Layer 7 of a small transformer language model trained on English Wikipedia (11 layers, counted from 0, width 96). Numbers have three digits each and are written without spaces.
A neuron adds its activation times its output weights to the MLP's output. To switch it off is to set its activation to zero at one token and run the rest of the model.
A neuron's activation on a vector x is ReLU(weights . x), where the dot is the dot product.

Input weights of the MLP neurons that the questions are about. A number n stands for (n - 500) times 0.00082.
n2: 443396365475273571424579499376541490394701430639464442244447558560514565673664500447548642369644379465283729542300408353640571426687660367539528572572494540323494519436497748370420394566377489408579466723503410489439555573415517429605498445479670194485534386260342361603296488583321601368
n38: 465344537479566344336271563637244545212317382333289710567723607615566504382426485456687700400458738509269696671512379525454772497380388443550388601697427591673419716433622542563488444692485451474549520543622478327600576415373576503339503474349326346204526539587646618514632557434402572638
n65: 411185464642470642520487540577514352625533725560314361481547243468386546420475585355607670473204537500765403529465604461365501508301342390569434294559410644396536618500536330669640585808361594560530521402657667673729686623022448494485583508474514568400352631547508731441645469415596687574
n114: 357538495486566619237633513638247543292592537287480546614329338518695796772464391507648433391334375678429387619567572277684362262788638570782199619547683491531501607287313188601435370516461598614585147664806462497521434711655486686512451223563734686656334502566720478623441630522344601631
n122: 257702415662417379860638847455526580557378559427271617622638631537753429416586538456258518259305517660314457500375441085423546578686303357536323556445734450309361525338492482382353621449382579446345515467611597568491548561683584649503467594436516401253761583538412438246555643603438241566
n222: 523483432503046454438650702597692598471302414236495277841576624652682516485572695544358565502572327381437514379225762436453395591600303536321601378410625729534739613564725519189628503756826424585437320416437596469319525400483554542507591579482383471292688385242283800619579730526594499314
n250: 688592704401320554760466691716373284435629718415537672263616755805500564513482339568532721430499621389514320567625301482526361625403645289430454554243334277611281600664572374482478663371604331469517353532571601632372306559529181628579382594423698482508583456638492546592381338313722657326

Output weights of the MLP neurons that the questions are about. A number n stands for (n - 500) times 0.00062.
n2: 473485468454574553372385639772347358661533610430391502635486286454463465534385558701501528493403443377600502405484640494577455443483485595540528528582504559557593596395472258495635426413237514585506574473640329513570454272577427504475531450354383869439516650473563608525535483367540468634
n38: 518710434451416693423492580330487683723566541457380404519526429402466414788445380448584399403404465496365455511408708397466290625677660434544432468395560437428178557339731677485597362384725357250447350747215517412458887613648512569476478528713455576310503500266589486647600530643407558458
n65: 274426417599558505391359444619621681550595408497509436425481538397555567443398821628523720545612381505496508459418423513554493253694481405618507513432770297314657370291392724575411554671202451571286575578532252498277550513521792383537358674396400482507620623601653425541452509501428565459
n114: 593148634306596409364271565490409267389632475664681299456408662350573482402390598603493374592515495502434467606676576629447465599362360453421368251452547668693564483500389664643417450420404639430744635718689529599510587405686274554662712454555592312428416534487506558591309425303581610529
n122: 875525509541646537504282299444481524616533504493482407587466442538455569634420553456976664470400615357532482393460282555494576638552479569382642556554531447538680604381418352420505310635447466594554469468649514342466313668351598386339762408322448434566279488394685354579502465359479572402
n222: 651573692643381666303197654531669495428541505571558479449484510541505423407551436389448564603558846605526326505633497467636282482314505777516643492345375317688461232599553479426516403523696654478548485587427490388473532205332505535340574489602345545404383540511754610323538251476412595625
n250: 622581615709501446476544458360586358510544607524388473458429487578568758454535280470539590396541638466677483372490633724449420589468254555536478212668502645481301339626429643673555513518711560508284401476657362475399605560300554215458546584509364374544337517514410540474520498444476623681

Each question names a token from some text and the token that comes next. It shows the vector x that enters the MLP there. A number n stands for (n - 500) times 0.011.

Then comes g, the gradient of the next token's log-probability with respect to the MLP's output, scaled to length 1. A neuron's effect is roughly proportional to its activation times (output weights . g). A number n stands for (n - 500) times 0.00084.

"U", then "E"
x: 329389497496540473508391301574551288527491486493661333349479503513677600397608589545601677346603591726468471382688339508572565472449507468446453381663699533449150577530537438447388333414494505370560526439383718408568569499555544561533445733443481402542374478573481522710548633431321726457
g: 464736359509512562468601566226428643542472396567334433458407513605509563419516203433532540471398577413740525444415360673228579668422457479542580508823428622469492516528370426743804422328390568401427652428328546485553831481585497498349470614519431693577562349330515520427543581474324682408
Which neuron, switched off, lowers the next token's probability most? n38

" the", then " m"
x: 518579506432498708469349711478669426432472528420683467490413606513636574452695440492579643495652541519378507456516434604630534463540396480404582436475471422582346478516602758483449131407537428465255653509439578303471601532435682483470320613544388489448500484475584443346497491756408725257
g: 683346476526314532421462762544701505569400587513698562589593419612450501483407534449677461597428423508495533424281451499626365762627557661550284534575619405436441395292436490274514499549357439445485445528567557281867423300571600656328613609469445390604421350648494448327723484465598193566
Which neuron, switched off, lowers the next token's probability most? n2

"or", then "n"
x: 624504569578442604390496352430486364547596487389664539393623522287558534721501563553523689485517562618426508487692412483515533355503433218448395362595583476613474587487619358403328488535580735415622490173584535350547553438493507394668393575228301422484400636732423531301605586703504569556
g: 509551364352522595584282568617645533414556701418340516358633425456415387618499902499558489577623686453426667472388562467416659507562530465320358408222519565579361800194618543331539284649404442462613427507535314479528325554551508486694455643588602441344335576734487489576388497494514538417
Which two neurons, each switched off alone, lower its probability most, in order? n38, n65

"ist", then " in"
x: 414566731537581691520316470461700473456478556513385594462641415391586735633563523613510469389462474346431596627644313800506495596703574576470408526477541285509245241674469411429374566385534530456524594289356527418539379494391523504678438499326544423457426525642545410566409622688426358575
g: 473749278598389590528677502418615631398379490487371484365389436711551545381616463342534377611576806372369402255349487684715537556414432601505541542679595502423310554408627570502534398591475253465518564523585255458647412646531464453289631366368681480702693399528442566534650610485300490326
Which neuron, switched off, lowers the next token's probability most? n250

" as", then " the"
x: 322525417402608696510359377518507372487543639696697592593302560499668568586475510669434628557342551447345425481575546715610649559227437386511530375593584350571341340581563525400397382511627378466504708468516564395578568345474476638316314428452528344392476523520635571432617429685278599499
g: 377477338485382424480692665416572590632345623435347587453588450663670570627304455533524400692622427413252766404510574684609384437380590574575452656758465598685422547403531406651728549503635430546471299582596320403453478399543203582307550613318392502408633680406381477531421482269422498420
Which neuron, switched off, lowers the next token's probability most? n38

" 201", then "8"
x: 405546344390539517426500449431638451397513708490567458558324479430580545533574489525437641415460437605535504438655175528682447560360419705563502530451589435498333393628417623438471130302435583435542481094677607409452470467381533589667579646559641587582578572553591616487646525596435624389
g: 377165579471508451436506398749521229343416598636429481510275477495655614397620548499394285541663682608295546312547524921587454476524689617449294446415680576554540471634605586591452530638489433479482523536388367589554445460513334628393517440397348647509656296573596506476608403310661467467
Which neuron, switched off, lowers the next token's probability most? n114

" a", then "d"
x: 457340522465545676515388537456783384424297581504761520577574492467692509351607401540522736392646606589301452370581669599491480499488362427465545389451541373490383667463656508348412326443681442286441589577544661298613563460407624586502418431627487477479482389549589442343600433652413649362
g: 472388516527548216533336276473441473621488513759492287396688717428342401345276628469548716538615582538589346478704607414351428708581385389377499427216627493441521435506357677417342600508597644459571381421617667446359396450511640530671394513452450539736412492412591637408596603593615472716
Which neuron, switched off, lowers the next token's probability most? n222

"an", then " his"
x: 450317474266536680399544573433753491362339561425619501412404527358610537459471507497464597490692661482397395463592372669521398680530460538533532440590516425562310355547560510328626298769733530616634501258363542438592557409516748613363459537380596519409529543411654303451621536615446465332
g: 369504335342595543530407577427343499456601582392614551422522452226571387518378409456456549198319546325493552561519644568415406502544726672642531481534574542836451651647516527628538581571847627718786329469385375489322552570474364547526332543338394522579482565394532540207453488533461365638
Which neuron, switched off, lowers the next token's probability most? n222

" s", then "p"
x: 329548509672564653483388598502519369491643473474466340471269501474622472509563461530533503481612339646454426424662455683588475358487373495557428389407578225335417486520589567600439522387643451552483647512625767491385608420329508406661306543544589491554467376629587384380499779626428788409
g: 530310491559587436585361446688433602396331403469470586237732557600456632645427655639615586689370527507625607334492583358670475466650450339637471478385447424514421573282564542369372445518456287548575408468634779608369425564494433454432628686244629476643335394332452615764638464634286412387
Which neuron, switched off, lowers the next token's probability most? n65

"ar", then "k"
x: 396393607574430590532486405582647272518379583643655452369382343412654438590732338567580601429521488455379633507634666506571615377429416423492315250439760563510459345661570387526427519564493673269460434228582528361404529506660525554548365327489572463682514569645387453521588455604427663517
g: 721529577478377516520577352434238418392601424569457449652650422603550386621297580602793600413600588479451280538558655287601664667578515260628330390585666576498371649515415361708438363518426323362675505532445597520603517377279366376620610389548561342432543381452485482600492273695402604657
Which neuron, switched off, lowers the next token's probability most? n114

" 201", then "3"
x: 376563322401539488429487483420670396427503658536556400567295477464579512532583486516409627432496399692490529416667183531632458578396443715579519508439535410482316379619413636464523147324471566416526506093711594458432486475389535577717597646592635610577604545573583593516569507623440580380
g: 395713445654397422515669674393454689683386498314623637336751505474423364507471516529631571450414637520659498465618477074357583329456347405461670397622407452312462567316516287507649410502493498527398580530520535640167591451470474683575455668599564510434518763370445511588478583617447502351
Which neuron, switched off, raises the next token's probability most? n114

" the", then " a"
x: 501401455463575766482330641611660472526416519410661509543352607488614594391685419632446619426651524526377535472507337582593658491516421505467623422389486501578406428534534723491460190448616322361276678434367556309526623520469639563403366660528428528491466566431536368457470485787357653314
g: 395468477558400657511557715411448325452452387307504711482353604491235524417362798588616409735367618294516551357493391629403448569446536487656598623487534590420412310458353478427659466722484460513455505502527456524550401456548157706539417832477377464633384562569662347438709346550598591608
Which neuron, switched off, raises the next token's probability most? n38

" |", then " T"
x: 272615501522646559591505406590609372583428495438417335585338548457736486456608366519492544250557554680437434559537334544498499573637512557451463433686360419543229481560518526403571272505674455373518500433509584457613616568402684424362517637531588526522442460470502623434402751813204470456
g: 624603729345602590479389607419220651450592526449370513632610443476441725104573635594424700658614587416409494515430506362466576522329360693475452525572407681575347722616554551430372483503480464484647645560534491611312680312452433622460333513531524357233419590519426499425336311452365692575
Which neuron, switched off, lowers the next token's probability most? n114